Layer 11 of a small transformer language model trained on English Wikipedia (17 layers, counted from 0, width 128).
Take only the direct path to the model's output, skipping the later layers: a vector added to the residual stream pushes a token's score in proportion to its dot product with that token's output vector.

Output vectors of the tokens that the questions are about. A number n stands for (n - 500) times 0.0018.
" team": 262,543,561,325,332,944,476,169,722,689,592,656,484,688,486,603,624,445,292,701,500,474,568,469,636,436,758,837,533,786,266,478,470,654,214,694,254,308,467,602,588,594,606,548,554,575,196,621,730,545,312,163,432,739,500,280,397,318,534,591,725,507,561,299,406,409,517,493,422,607,668,478,596,551,314,570,335,511,593,500,453,593,553,349,539,659,656,515,573,506,695,351,356,538,467,511,590,644,388,452,397,458,262,404,521,549,388,658,500,486,598,277,600,464,495,775,541,331,826,369,544,524,664,264,613,617,571,548
").": 373,541,853,500,414,595,684,312,603,568,640,468,816,484,545,399,504,532,407,570,605,572,450,111,495,381,292,632,569,688,552,408,867,531,480,531,291,277,436,691,650,281,677,528,698,420,268,532,430,567,423,318,243,470,491,546,529,293,480,520,500,569,825,343,323,324,741,693,696,800,457,450,580,602,351,586,609,232,709,554,560,616,802,564,618,477,514,642,661,545,598,235,261,654,348,500,151,699,720,702,455,593,475,688,269,685,672,740,555,386,696,241,341,251,675,645,671,535,658,471,789,680,736,291,687,635,539,492
" was": 464,691,672,444,471,691,540,340,303,558,550,481,317,444,447,535,443,481,404,757,611,487,529,444,646,518,436,475,390,729,408,444,801,818,497,369,365,406,529,675,703,461,551,505,562,500,392,384,373,625,212,512,384,528,458,542,500,425,473,648,553,572,402,562,564,334,394,443,490,707,482,454,471,503,336,404,521,364,407,633,396,582,479,306,601,605,423,527,579,602,504,616,398,512,468,494,500,391,542,577,551,381,306,562,629,382,547,612,485,455,539,337,489,280,741,505,500,465,538,467,618,650,659,293,631,407,396,541
"les": 325,435,564,394,608,874,688,131,574,721,520,700,624,462,424,355,638,791,396,651,337,384,353,82,788,339,352,973,568,856,659,730,476,567,455,565,318,403,274,449,635,414,581,541,422,322,455,629,703,575,303,327,388,564,539,450,399,522,456,663,810,645,581,444,268,283,467,819,614,561,837,364,573,562,348,460,491,286,706,398,718,196,658,229,661,650,760,562,489,482,742,535,640,366,363,463,590,451,540,627,658,312,272,449,296,491,649,846,511,456,688,421,549,343,672,305,715,550,702,570,368,564,439,573,621,402,441,666
" would": 484,653,772,433,450,889,466,233,406,518,553,548,445,442,521,488,404,596,355,815,603,380,576,309,591,507,483,511,519,919,378,437,774,772,279,512,301,222,429,654,721,469,630,552,679,353,159,397,462,617,200,475,300,518,554,243,536,401,631,766,669,557,464,404,474,134,568,411,518,663,534,541,537,493,311,421,462,349,550,552,424,716,614,356,557,658,467,720,628,614,486,540,455,485,359,642,478,472,783,579,449,519,407,523,490,496,621,589,495,489,622,259,493,276,736,600,692,381,638,542,741,719,676,351,615,468,602,616
" by": 581,569,692,544,292,764,340,220,497,573,590,594,607,527,628,468,453,421,423,649,567,453,442,412,443,508,447,559,452,651,617,320,552,526,423,430,612,520,382,511,622,318,589,566,524,430,542,702,521,328,279,311,304,791,439,613,603,278,600,567,452,527,730,480,415,580,490,408,521,435,548,433,452,471,327,657,594,447,437,507,425,451,607,447,517,609,516,603,407,518,450,628,362,766,435,615,517,402,628,578,426,370,304,485,655,454,710,472,515,372,507,268,438,500,419,606,611,342,714,563,553,535,668,343,635,465,626,503
" has": 302,783,696,450,466,804,531,213,416,676,513,429,443,579,545,608,512,643,480,730,633,479,455,386,760,503,328,481,622,795,350,356,621,714,441,303,267,400,447,662,584,431,600,525,638,442,397,464,349,676,302,478,387,634,411,351,626,359,605,595,578,690,477,466,507,287,466,462,567,727,463,507,492,424,322,362,462,250,460,756,449,573,592,270,631,670,467,567,470,564,548,576,365,545,454,542,399,507,602,584,526,434,279,641,541,314,527,620,491,593,605,200,397,231,807,590,602,374,580,373,468,576,661,394,550,369,480,598
"===": 269,537,601,402,477,671,458,175,712,891,546,496,385,607,472,405,429,607,312,785,427,642,431,393,489,434,455,743,632,550,386,370,510,696,282,470,260,609,362,515,471,294,455,538,584,454,540,558,608,406,31,366,578,758,591,66,512,256,744,329,636,628,837,378,475,223,732,689,639,439,282,612,704,446,429,323,496,186,344,597,543,614,555,120,420,418,514,494,304,427,581,164,400,535,425,679,570,674,524,614,540,657,416,508,684,556,520,570,634,319,591,569,629,453,730,657,541,361,756,641,436,564,621,432,445,473,899,840
" United": 541,657,648,362,393,621,575,162,526,677,452,594,522,603,727,611,680,537,517,733,360,521,543,493,688,631,472,577,427,674,440,201,400,698,370,333,261,679,329,616,607,525,570,636,441,408,451,482,556,607,453,372,333,528,436,418,523,362,668,458,766,632,628,515,581,411,585,521,767,350,500,723,526,480,349,688,311,459,605,369,574,638,510,505,467,533,694,546,336,563,657,393,296,359,490,513,166,551,431,393,517,343,629,462,417,387,621,602,583,510,409,344,478,467,481,880,628,326,627,450,387,693,343,476,391,482,708,510

Output weights of attention head 0. The head adds the sum of these rows, row i times number i of z. A number n stands for (n - 500) times 0.0013.
o0: 314,506,587,611,494,498,563,589,700,398,609,482,724,648,545,248,631,364,522,358,581,500,544,249,389,329,473,514,394,398,682,588,527,369,742,655,472,294,471,455,418,411,646,602,462,566,398,581,494,538,644,401,443,439,484,749,512,249,470,414,405,340,578,454,280,470,679,451,577,452,489,334,569,548,656,469,610,427,614,427,396,438,573,537,490,329,454,429,639,595,480,331,538,698,569,386,362,526,752,572,515,494,666,432,420,640,628,481,336,547,421,487,459,461,477,501,562,475,423,654,540,542,603,421,620,822,540,290
o1: 401,649,560,549,518,316,536,513,664,581,596,472,730,402,711,280,574,501,545,637,395,584,440,379,478,454,470,501,414,578,437,479,674,523,401,673,579,398,820,591,476,451,510,337,532,679,284,342,288,431,575,662,403,397,449,510,624,215,396,476,451,489,336,575,322,442,448,550,382,535,311,309,411,530,762,441,660,327,560,529,476,443,405,635,455,603,440,513,589,507,556,392,383,509,351,447,386,617,748,552,465,478,526,511,351,506,721,483,424,498,452,463,386,413,600,279,675,628,306,593,524,619,577,583,570,556,284,335
o2: 515,434,344,532,505,471,400,778,490,404,416,550,599,400,525,407,602,534,509,409,422,542,402,449,421,337,493,568,454,404,723,575,416,336,648,568,540,462,341,453,506,581,565,442,446,570,548,530,528,479,775,418,322,441,482,617,416,202,467,422,445,345,679,434,501,553,661,381,689,492,493,517,850,540,500,555,504,300,662,423,596,447,654,443,587,328,477,377,527,683,445,379,525,596,536,341,359,601,644,617,391,559,627,524,408,654,433,431,442,578,399,412,512,402,374,559,409,415,586,608,573,526,568,366,566,778,512,284
o3: 434,434,706,566,538,399,530,443,474,532,586,643,526,650,569,524,480,592,604,438,630,274,430,548,404,644,656,456,367,429,418,526,369,491,533,470,397,535,534,378,434,485,628,631,538,347,728,610,709,528,391,424,659,713,482,508,453,861,540,607,571,579,594,804,295,597,474,523,557,303,553,514,448,461,440,669,466,857,296,458,515,286,348,495,412,451,599,604,289,141,549,534,481,617,688,709,643,304,327,375,720,541,467,407,481,443,625,582,555,335,561,643,541,704,640,681,600,406,528,358,393,260,309,650,389,370,476,659
o4: 541,546,304,500,354,506,596,359,439,615,352,416,393,695,366,538,550,517,402,244,404,698,559,550,626,399,411,625,586,445,390,423,555,695,526,484,535,521,480,496,167,562,543,566,369,494,417,442,505,417,384,556,527,417,392,433,440,377,587,455,532,600,367,450,492,382,450,459,443,655,464,577,643,484,515,342,557,483,477,569,390,660,369,366,352,517,453,284,536,528,549,552,598,391,402,392,511,721,633,473,227,400,497,445,747,422,630,441,435,521,387,730,573,589,460,440,435,248,392,530,408,570,408,618,523,518,440,330
o5: 392,496,580,408,538,530,424,476,541,631,556,493,500,384,303,547,447,440,424,545,553,440,665,450,186,377,430,426,402,412,497,506,405,497,377,687,385,388,267,586,450,476,480,626,428,435,492,614,624,685,456,483,467,518,570,415,415,396,409,496,650,495,715,289,461,380,766,399,466,517,571,601,340,396,490,511,597,417,412,421,476,414,656,515,518,558,477,397,540,496,504,262,696,461,485,634,408,544,283,389,673,579,464,545,260,595,505,437,560,534,427,490,638,453,485,415,537,615,588,636,554,546,615,567,468,624,666,487
o6: 367,444,641,779,295,519,377,393,523,603,597,543,535,646,458,357,617,393,488,554,469,461,414,560,451,553,594,493,447,428,479,606,475,470,422,474,674,530,584,339,420,208,558,446,667,477,714,804,551,524,514,489,301,627,509,657,606,375,433,436,448,471,621,310,335,594,520,608,603,387,441,467,533,409,411,600,579,704,474,468,463,564,450,587,476,366,552,332,517,356,567,393,558,649,563,343,281,571,614,581,407,622,530,531,490,583,662,438,339,581,468,416,533,500,330,514,311,449,680,448,602,598,565,483,410,612,458,540
o7: 379,474,527,581,514,386,394,737,478,661,531,547,341,552,466,438,493,475,375,445,526,663,577,324,483,292,540,602,352,357,358,439,551,430,508,476,461,537,480,422,453,580,581,363,336,551,544,369,669,371,425,588,510,593,503,313,361,336,644,493,483,531,525,611,482,446,629,537,648,528,452,542,740,427,380,521,439,286,533,392,621,450,522,438,355,637,415,317,566,549,644,319,554,432,448,467,595,588,622,491,422,606,622,595,570,440,542,437,483,549,472,601,565,548,521,459,467,265,452,666,346,576,612,487,520,748,609,422
o8: 396,410,667,484,551,632,555,472,553,466,600,478,448,598,541,418,512,369,531,398,770,415,605,435,458,571,455,554,472,501,703,473,385,415,691,432,292,562,413,363,440,477,400,818,493,515,594,703,560,686,535,395,652,561,667,866,537,868,503,581,451,461,714,457,488,562,474,463,506,290,746,388,567,647,209,655,275,807,488,393,528,569,517,473,658,352,584,596,503,364,612,464,384,634,678,617,462,380,304,346,538,389,641,535,506,477,436,646,477,388,615,531,485,610,574,606,358,567,516,366,562,490,489,419,608,584,579,736
o9: 397,588,588,476,513,266,359,563,609,665,589,535,467,410,552,302,581,605,618,284,515,702,611,579,485,285,585,569,336,443,381,418,590,376,449,532,418,695,614,452,520,347,546,386,492,616,594,449,599,533,496,653,564,474,347,564,194,403,578,387,612,620,634,681,491,508,522,453,582,508,372,518,487,428,226,628,358,490,475,334,626,503,201,451,470,457,445,278,582,495,708,561,559,551,491,449,734,606,476,579,449,426,454,681,470,464,549,508,506,398,666,490,455,385,510,236,470,625,420,507,653,526,611,477,519,571,518,462
o10: 355,554,585,459,695,666,429,443,445,582,580,498,339,465,325,688,432,480,348,644,468,346,721,395,433,397,537,485,431,526,270,471,404,532,507,696,170,506,486,658,454,364,659,616,493,453,305,452,421,489,260,507,610,674,531,248,442,482,573,450,702,507,389,484,586,529,679,414,391,529,507,513,450,432,368,292,405,414,314,500,490,473,381,447,402,682,536,461,477,394,483,563,621,359,413,648,592,477,571,461,655,508,494,469,408,573,502,598,556,541,510,467,492,453,626,374,691,481,518,540,604,524,655,490,475,405,529,505
o11: 566,541,654,484,494,544,290,481,380,558,605,482,465,520,474,515,419,490,454,567,549,488,697,625,586,464,564,404,503,608,432,351,555,546,636,431,361,606,572,429,513,417,451,615,428,461,459,468,462,500,572,423,458,604,550,598,432,803,557,557,584,448,457,497,673,673,464,467,444,461,687,373,556,424,108,506,233,568,376,392,577,534,385,480,524,536,494,447,752,396,619,673,607,510,507,461,700,498,423,396,682,382,533,650,520,548,287,562,431,496,516,370,518,584,659,523,551,532,487,542,598,583,444,472,629,526,583,515
o12: 375,535,360,631,512,554,543,374,562,524,545,393,485,593,443,513,535,551,382,473,619,496,420,478,566,542,427,380,666,458,512,537,402,533,378,525,667,371,516,427,315,482,588,423,484,588,523,620,430,416,543,598,510,423,606,435,698,344,431,590,385,562,537,371,378,320,482,693,545,597,624,728,245,580,592,445,675,497,429,616,390,528,464,586,428,546,455,397,620,414,362,411,455,523,396,324,317,700,657,398,470,603,589,517,498,480,697,497,472,359,369,665,512,491,496,507,500,446,594,400,495,437,493,553,404,662,546,485
o13: 220,478,544,491,650,584,597,635,674,562,646,447,592,583,546,282,597,458,447,287,626,556,622,193,471,313,408,575,464,457,470,532,582,570,633,646,347,336,541,492,424,542,662,678,398,522,426,416,531,429,475,566,508,497,582,627,385,357,576,515,423,521,576,544,265,569,677,575,474,474,519,349,609,515,505,505,612,391,570,438,487,444,533,444,417,420,404,402,515,622,533,255,459,492,504,442,478,581,752,472,492,651,686,496,479,460,701,508,430,512,383,643,495,562,605,471,479,274,326,699,415,498,568,451,607,703,448,319
o14: 490,549,457,386,423,384,455,683,540,363,588,578,581,487,491,333,593,491,619,406,549,649,544,341,445,328,296,462,540,588,568,484,705,492,511,580,465,417,538,558,604,396,387,442,463,644,373,405,338,607,737,511,402,265,561,742,549,399,457,426,374,419,529,304,444,482,512,410,519,577,524,435,643,466,378,509,417,337,732,391,534,564,709,571,613,505,379,416,903,822,382,470,497,505,456,322,413,563,586,644,321,407,577,557,522,689,573,495,433,642,569,377,419,429,398,355,450,645,358,616,703,667,571,395,623,757,485,322
o15: 562,452,391,366,524,652,455,507,430,439,412,460,545,376,558,398,535,616,516,554,570,587,441,566,439,370,382,316,576,624,555,492,542,591,289,316,617,433,438,507,858,453,323,464,611,506,525,361,382,478,564,581,472,293,421,520,490,291,366,489,427,511,564,428,626,580,410,414,600,487,484,670,585,661,350,584,544,334,733,527,552,656,438,515,662,419,473,523,719,793,339,633,422,533,427,428,513,466,465,585,491,518,359,546,518,516,299,464,550,469,632,341,391,273,385,494,316,613,607,338,515,486,584,361,435,323,519,657
o16: 403,369,424,631,517,548,502,410,618,440,716,502,439,618,464,592,460,402,306,279,733,335,679,312,558,436,538,649,561,271,530,550,440,457,753,622,362,557,324,493,283,611,505,594,401,332,508,547,654,393,329,498,589,645,555,423,527,554,624,507,316,473,527,469,411,438,686,447,611,412,597,421,489,367,616,353,557,521,302,580,615,402,588,345,396,496,527,522,424,357,511,374,448,439,424,668,478,491,499,460,504,624,571,409,567,503,536,523,499,596,379,717,557,624,580,667,437,307,605,518,329,388,426,529,532,731,481,468
o17: 383,520,422,443,454,451,531,713,420,433,316,439,624,377,400,508,452,573,498,555,345,517,428,547,466,396,434,446,610,540,613,587,294,397,617,616,499,378,382,615,491,496,575,289,569,658,345,451,516,634,722,398,447,371,617,395,502,162,620,378,433,452,583,332,577,357,577,448,543,623,536,467,426,527,491,324,457,362,588,597,539,583,573,609,721,481,488,409,739,572,405,510,623,555,403,288,307,595,671,557,373,388,452,544,318,718,454,484,603,351,488,437,355,194,463,475,437,622,584,473,721,573,668,465,503,451,503,276
o18: 379,384,318,618,511,498,519,599,606,356,519,561,567,463,508,493,559,481,423,383,501,580,438,246,458,359,429,567,556,329,675,571,378,388,517,669,586,367,385,534,473,484,533,417,510,597,446,523,472,405,664,497,403,337,546,515,595,155,490,481,325,446,604,334,421,374,679,551,639,558,436,566,524,472,789,419,756,195,634,554,408,529,713,518,581,394,490,489,494,678,409,330,471,512,412,449,270,611,740,610,371,636,590,417,487,644,550,455,423,654,408,592,468,382,413,526,482,396,557,592,447,555,602,432,528,750,516,341
o19: 552,548,480,514,564,596,481,378,365,719,381,460,293,482,378,693,312,554,488,729,480,487,540,723,647,656,496,447,569,581,333,371,395,664,318,387,467,588,533,510,535,517,444,445,517,418,525,413,498,437,232,553,624,570,498,192,455,674,588,604,597,667,441,637,735,401,394,575,403,507,579,686,247,549,470,472,444,557,304,523,489,553,321,472,454,653,572,629,450,376,516,649,535,395,445,637,699,505,399,377,561,538,332,473,627,291,398,533,650,372,513,566,529,536,597,472,520,525,542,338,421,417,444,590,411,180,541,750
o20: 465,419,394,612,501,459,617,482,474,384,498,541,492,499,437,600,461,611,389,598,400,511,519,362,483,492,448,500,484,456,471,655,506,530,311,552,635,333,531,619,465,557,517,665,484,439,439,381,348,436,393,541,496,498,450,190,468,197,424,494,338,543,310,470,498,520,523,639,405,656,251,498,418,481,959,315,754,341,606,549,259,364,588,553,461,568,439,523,372,678,504,523,379,346,482,387,460,441,780,641,460,631,452,378,452,513,588,447,458,555,431,626,558,544,521,539,617,421,444,570,307,510,519,498,482,351,401,380
o21: 487,620,458,495,606,755,456,428,522,586,554,422,562,461,587,590,453,523,478,807,606,480,653,430,598,391,385,352,678,641,483,342,494,659,426,417,558,417,753,537,570,495,472,352,649,640,248,251,265,337,429,714,499,382,570,450,688,436,519,601,470,513,487,526,617,377,509,527,469,487,547,517,260,596,579,357,518,313,519,594,463,751,405,647,507,489,506,615,742,449,448,484,337,498,208,523,464,630,696,509,445,442,503,643,514,447,469,623,514,477,511,306,424,479,678,396,391,637,380,501,630,484,559,542,566,545,379,564
o22: 467,451,558,493,514,432,563,588,422,535,284,668,501,563,496,486,476,594,615,568,340,308,291,626,453,647,655,524,316,518,434,595,298,442,453,443,582,457,507,383,399,575,680,523,445,386,737,559,669,426,493,468,596,614,445,302,389,690,474,666,611,579,605,813,411,594,519,644,508,431,515,697,530,666,676,677,561,751,392,504,490,235,465,568,366,493,581,560,234,330,495,502,526,679,638,582,542,384,407,432,768,637,526,360,323,316,492,513,579,199,420,691,548,477,570,727,790,310,458,363,337,285,405,596,329,166,568,658
o23: 621,376,540,632,232,377,287,582,388,474,553,596,660,426,590,558,339,667,423,544,407,473,334,402,554,388,580,341,563,407,380,464,388,651,373,439,570,507,595,552,384,450,581,531,402,464,371,355,591,361,440,498,526,678,329,384,397,500,681,542,485,451,331,572,469,675,429,606,542,575,291,382,720,265,429,351,402,367,513,490,418,484,431,466,410,433,511,466,594,496,471,669,531,438,490,582,626,472,745,614,396,441,427,406,565,618,424,491,473,616,480,550,489,646,552,652,646,304,494,575,334,612,391,541,348,532,423,331
o24: 435,561,628,439,586,695,716,581,421,594,484,454,478,340,397,627,552,355,515,503,355,559,419,470,444,560,233,376,319,576,527,585,534,632,513,579,640,514,770,487,661,434,666,441,557,528,580,478,336,584,294,501,386,548,492,636,417,375,497,677,655,544,498,522,572,745,507,484,460,453,549,419,404,626,276,396,550,512,505,471,677,535,355,468,467,531,321,609,549,382,667,488,469,470,402,263,446,620,550,510,267,365,638,650,400,414,733,565,481,537,407,478,491,415,583,371,325,394,638,538,661,525,656,477,587,357,372,544
o25: 545,341,372,557,463,434,522,608,453,560,248,637,454,428,487,505,544,606,520,614,314,567,345,627,511,521,630,567,442,386,506,535,285,440,289,410,632,609,456,499,483,662,506,485,477,479,587,455,655,389,429,556,516,629,358,107,245,337,461,569,525,423,571,709,531,598,529,552,574,538,429,670,593,590,770,616,570,384,557,633,411,292,418,444,398,577,538,617,215,474,499,541,428,510,474,515,550,471,517,462,604,673,400,372,326,314,431,509,613,340,434,792,488,383,532,632,576,314,570,424,182,382,494,518,325,183,521,639
o26: 526,614,587,504,560,659,497,321,445,666,487,415,343,472,447,697,313,463,419,784,593,426,608,757,604,680,552,418,497,579,417,411,379,557,492,390,468,557,550,460,556,567,562,455,614,359,512,435,599,447,236,560,564,613,562,233,522,737,552,652,638,605,453,685,636,388,466,491,438,438,608,568,125,522,532,451,511,606,225,584,523,513,283,467,439,714,574,679,368,286,530,658,554,462,477,689,634,482,385,328,661,538,363,580,609,247,356,519,646,333,519,486,570,615,657,510,547,526,589,423,428,387,442,643,537,264,544,710
o27: 468,634,530,516,550,619,427,461,398,653,417,369,479,612,543,626,407,350,420,639,562,526,623,710,586,534,576,508,410,544,410,379,428,551,577,341,465,581,543,379,455,526,536,502,579,436,588,570,632,321,328,593,500,634,470,330,579,583,575,511,635,612,604,697,516,514,626,437,495,444,532,532,462,483,532,562,526,525,210,500,568,544,265,495,303,539,676,451,406,265,596,556,627,563,494,643,600,566,479,325,700,479,424,509,577,356,367,462,569,248,568,525,592,679,564,614,460,340,564,479,401,316,453,616,604,460,609,575
o28: 601,600,646,410,508,159,574,490,504,444,548,579,454,427,545,416,558,522,690,644,456,462,405,526,342,724,514,479,539,628,442,455,660,442,196,441,480,457,662,582,611,404,391,366,569,614,571,454,387,705,692,450,576,326,580,649,611,696,382,620,545,586,467,546,498,440,330,622,358,568,542,570,307,616,455,653,399,683,583,420,542,551,626,696,677,580,516,605,448,403,480,555,386,434,534,547,437,385,246,542,578,433,456,572,300,505,561,608,572,410,562,417,326,439,508,351,614,816,297,381,668,580,457,565,447,252,485,707
o29: 581,643,573,511,489,396,435,565,344,548,351,428,520,623,609,481,596,536,594,528,373,413,460,527,441,464,520,418,473,478,576,373,460,565,507,502,484,410,466,468,466,439,429,646,457,544,565,506,469,646,529,517,554,549,424,347,520,471,474,404,648,526,510,485,484,417,574,350,435,581,482,467,600,615,423,466,399,627,518,362,446,462,526,571,409,408,607,512,538,453,380,576,657,574,430,469,606,466,460,431,565,402,458,566,378,585,395,543,439,527,654,345,555,649,519,476,557,682,528,557,588,383,359,702,496,640,595,402
o30: 602,574,504,497,292,168,463,657,527,475,425,445,549,571,553,349,510,496,570,278,332,619,323,465,371,427,489,596,319,441,569,319,632,459,391,456,519,487,586,509,422,405,517,223,424,570,433,544,553,558,696,523,503,242,445,663,655,453,480,522,452,593,454,503,351,327,388,534,550,511,296,541,749,468,379,641,524,497,643,471,466,586,614,590,504,462,396,441,639,587,576,466,483,532,519,486,436,734,381,574,376,406,572,605,538,622,660,479,381,473,572,483,494,544,364,407,514,459,317,579,562,648,487,603,545,661,547,412
o31: 408,427,525,549,587,534,537,619,388,400,565,553,487,424,541,576,511,449,278,379,486,257,580,365,324,522,655,562,515,478,573,634,346,503,618,604,347,424,378,506,443,516,503,678,583,449,608,540,453,513,507,386,424,543,644,543,586,503,519,457,373,445,587,430,629,549,625,420,630,312,463,357,601,497,579,320,626,475,438,458,621,610,706,386,708,422,521,538,485,367,522,375,504,521,498,520,231,463,542,462,422,571,510,555,412,631,415,518,432,541,474,480,639,550,498,709,377,421,626,549,467,554,546,448,548,581,466,339

Each question shows a token from some text and the vector z that the head gathered there. A number n stands for (n - 500) times 0.006.

"out": 524,444,507,527,511,484,436,508,548,492,491,552,468,557,521,475,464,526,427,506,500,454,565,488,529,457,514,463,488,520,474,513
Which of these tokens does it push up most? "les"

" rel": 497,447,524,527,482,516,510,483,567,478,473,506,519,487,493,525,524,490,516,510,481,461,533,460,529,517,549,510,496,503,482,497
Which of these tokens does it push up most? " United"

"\"": 389,672,450,621,338,351,494,581,499,569,470,481,429,605,557,525,401,416,324,485,520,514,553,410,700,497,609,507,633,449,552,458
Pushed down most: "==="

"ar": 542,557,395,530,525,460,484,371,430,478,478,564,492,448,503,461,355,531,357,538,557,547,613,544,534,443,586,482,556,552,509,380
Which three tokens does it push up most, strongest first? " was", " has", " would"

" re": 513,558,445,470,568,529,499,467,485,469,526,513,524,528,508,521,464,488,475,520,546,553,443,497,526,469,500,502,514,538,505,532
Which of these tokens does it push up most? " would"

"our": 423,583,296,394,628,502,425,440,484,503,537,443,517,518,524,509,439,464,424,637,520,617,311,433,513,342,606,481,587,515,580,410
Pushed down most: " by"

"e": 599,488,663,363,537,609,448,489,462,420,302,371,630,540,489,475,666,498,752,405,437,512,554,274,294,627,520,609,402,467,514,402
Which of these tokens does it push up most? ")."

"p": 538,438,528,542,452,505,583,491,561,409,441,480,527,452,472,503,570,435,559,468,488,495,478,520,464,474,544,560,414,516,478,500
Which of these tokens does it push up most? " by"

"00": 574,629,438,591,351,515,579,584,425,589,537,532,509,552,522,408,448,518,493,501,462,598,513,506,608,363,609,569,542,506,567,476
Which three tokens does it push up most, strongest first? ").", " would", " was"

"od": 584,513,676,352,497,538,481,544,435,441,382,380,571,583,558,528,598,523,699,385,508,510,482,341,384,581,430,522,441,451,487,467
Which of these tokens does it push up most? ")."

"y": 431,536,488,601,431,462,574,479,507,514,459,435,507,478,476,544,455,511,452,514,517,487,581,444,586,560,566,496,565,476,514,506
Pushed down most: ")."

",": 599,518,447,614,496,516,562,431,535,484,477,451,558,473,516,491,419,606,433,484,578,444,696,482,594,558,481,402,588,536,529,452
Which of these tokens does it push up most? "les"

" s": 475,613,374,468,594,514,526,493,415,521,567,527,541,499,468,531,483,441,470,557,555,604,395,527,503,443,523,550,516,536,546,476
Pushed down most: "les"

"ing": 558,456,467,516,479,544,472,511,562,446,593,571,487,618,512,468,524,536,465,524,503,515,536,543,503,361,577,487,490,444,465,546
Which two tokens does it push up most, strongest first? " would", " team"

" He": 447,563,327,430,606,506,435,443,497,498,540,458,505,526,518,506,453,467,424,614,512,589,355,444,509,366,593,483,571,522,560,419
Pushed down most: " by"

"an": 610,510,695,294,548,576,493,518,459,448,343,400,614,578,605,513,632,579,748,353,469,529,416,319,339,480,402,512,430,472,543,481
Which of these tokens does it push up most? ")."

"es": 570,497,496,508,461,551,451,563,555,494,551,562,455,587,529,474,544,504,488,452,502,478,508,502,514,490,487,497,491,470,449,524
Pushed down most: " has"

"in": 515,529,422,526,504,468,501,388,475,490,468,575,479,446,498,457,397,526,376,530,515,523,556,512,529,438,573,486,551,528,483,426
Which two tokens does it push up most, strongest first? " was", " has"

"i": 544,587,445,699,414,531,570,529,630,476,472,462,602,615,444,415,694,486,463,526,377,614,504,402,621,437,614,521,550,451,459,586
Which of these tokens does it push up most? "==="

" per": 561,367,566,468,403,551,505,535,617,529,500,545,449,491,533,522,571,444,518,434,415,434,419,461,432,437,485,527,457,416,396,545
Pushed down most: " has"

"ary": 587,442,479,507,700,509,460,599,563,485,444,576,531,661,563,326,547,452,461,494,598,298,643,441,518,446,480,450,462,466,532,378
Pushed down most: " would"

"and": 508,504,485,551,504,471,522,504,516,460,522,497,547,514,504,471,490,561,495,507,544,498,611,525,543,530,475,444,547,490,504,523
Which of these tokens does it push up most? "les"

"ed": 499,438,467,419,485,608,482,452,506,443,601,538,476,496,533,524,404,509,452,540,491,461,455,438,501,367,591,503,503,520,473,469
Which three tokens does it push up most, strongest first? " would", " was", " has"

"ations": 519,409,514,560,501,496,487,470,593,528,529,577,469,512,457,495,543,507,455,518,443,418,556,426,524,508,545,502,494,565,468,500
Pushed down most: ")."

"ers": 572,462,438,648,414,557,524,597,587,510,504,449,590,549,473,406,659,524,522,568,483,474,575,480,534,463,677,525,488,411,472,454
Which of these tokens does it push up most? "==="

" f": 507,441,514,523,551,474,412,467,516,513,485,499,432,525,525,572,414,568,382,521,481,511,542,483,524,485,528,444,461,546,478,528
Which of these tokens does it push up most? " was"

" m": 509,453,467,439,486,597,509,454,509,450,605,506,502,508,521,518,429,541,477,542,497,487,455,468,481,387,576,494,494,512,443,475
Which of these tokens does it push up most? " would"

"ov": 499,431,465,439,484,606,505,449,510,441,606,524,490,495,523,511,425,525,471,542,483,466,457,451,482,373,587,503,499,513,448,480
Which of these tokens does it push up most? " would"

"le": 477,399,476,432,484,624,500,451,522,436,602,530,482,467,514,507,432,507,474,542,467,440,452,414,478,378,590,514,500,522,455,493
Which of these tokens does it push up most? " would"

" 9": 584,448,488,509,666,514,466,584,560,488,455,569,528,644,556,359,539,464,467,488,583,334,625,457,515,454,480,455,468,475,524,402
Which two tokens does it push up most, strongest first? "les", "==="

"al": 528,470,505,500,491,529,425,502,541,458,502,543,476,541,538,508,528,510,491,476,504,480,544,489,466,468,516,474,496,502,492,527
Which three tokens does it push up most, strongest first? "les", ").", " team"

" May": 494,432,524,584,540,528,538,456,583,452,471,531,508,507,449,458,453,510,465,504,471,428,597,405,552,512,519,530,506,549,493,512
Which of these tokens does it push up most? " United"

"as": 573,498,447,504,513,525,504,498,523,453,567,542,507,609,533,478,475,529,457,529,536,528,552,558,472,370,575,482,512,472,492,495
Pushed down most: " United"

" was": 567,331,520,626,413,463,698,425,633,304,447,546,468,360,428,500,610,363,512,427,454,505,395,631,411,341,580,623,303,601,441,549
Which two tokens does it push up most, strongest first? " by", " team"

"cl": 532,534,487,521,509,510,512,469,514,468,484,517,498,532,502,496,524,481,501,461,523,513,488,491,495,490,492,507,504,526,490,538
Which three tokens does it push up most, strongest first? ").", " by", "les"

"ouse": 534,327,589,575,461,678,505,554,702,431,575,445,501,603,319,452,717,511,598,518,340,397,558,242,572,490,605,599,396,513,512,748
Pushed down most: " was"

" 20": 633,566,456,544,411,531,525,597,465,613,548,547,479,597,583,409,501,574,521,456,454,577,436,506,584,321,544,531,449,518,561,490
Which of these tokens does it push up most? ")."

"ch": 486,543,416,547,530,478,432,539,443,408,615,543,512,570,525,382,481,590,477,561,646,458,714,662,522,545,442,398,591,509,582,497
Pushed down most: ")."

" 17": 593,437,484,498,730,507,461,605,558,491,435,572,539,670,569,318,547,452,464,496,611,285,648,439,519,448,473,444,452,472,537,362
Pushed down most: " would"

"wn": 512,438,520,520,561,474,414,461,511,524,483,495,427,523,528,585,400,585,371,522,478,517,542,483,525,481,529,439,455,555,481,532
Pushed down most: "==="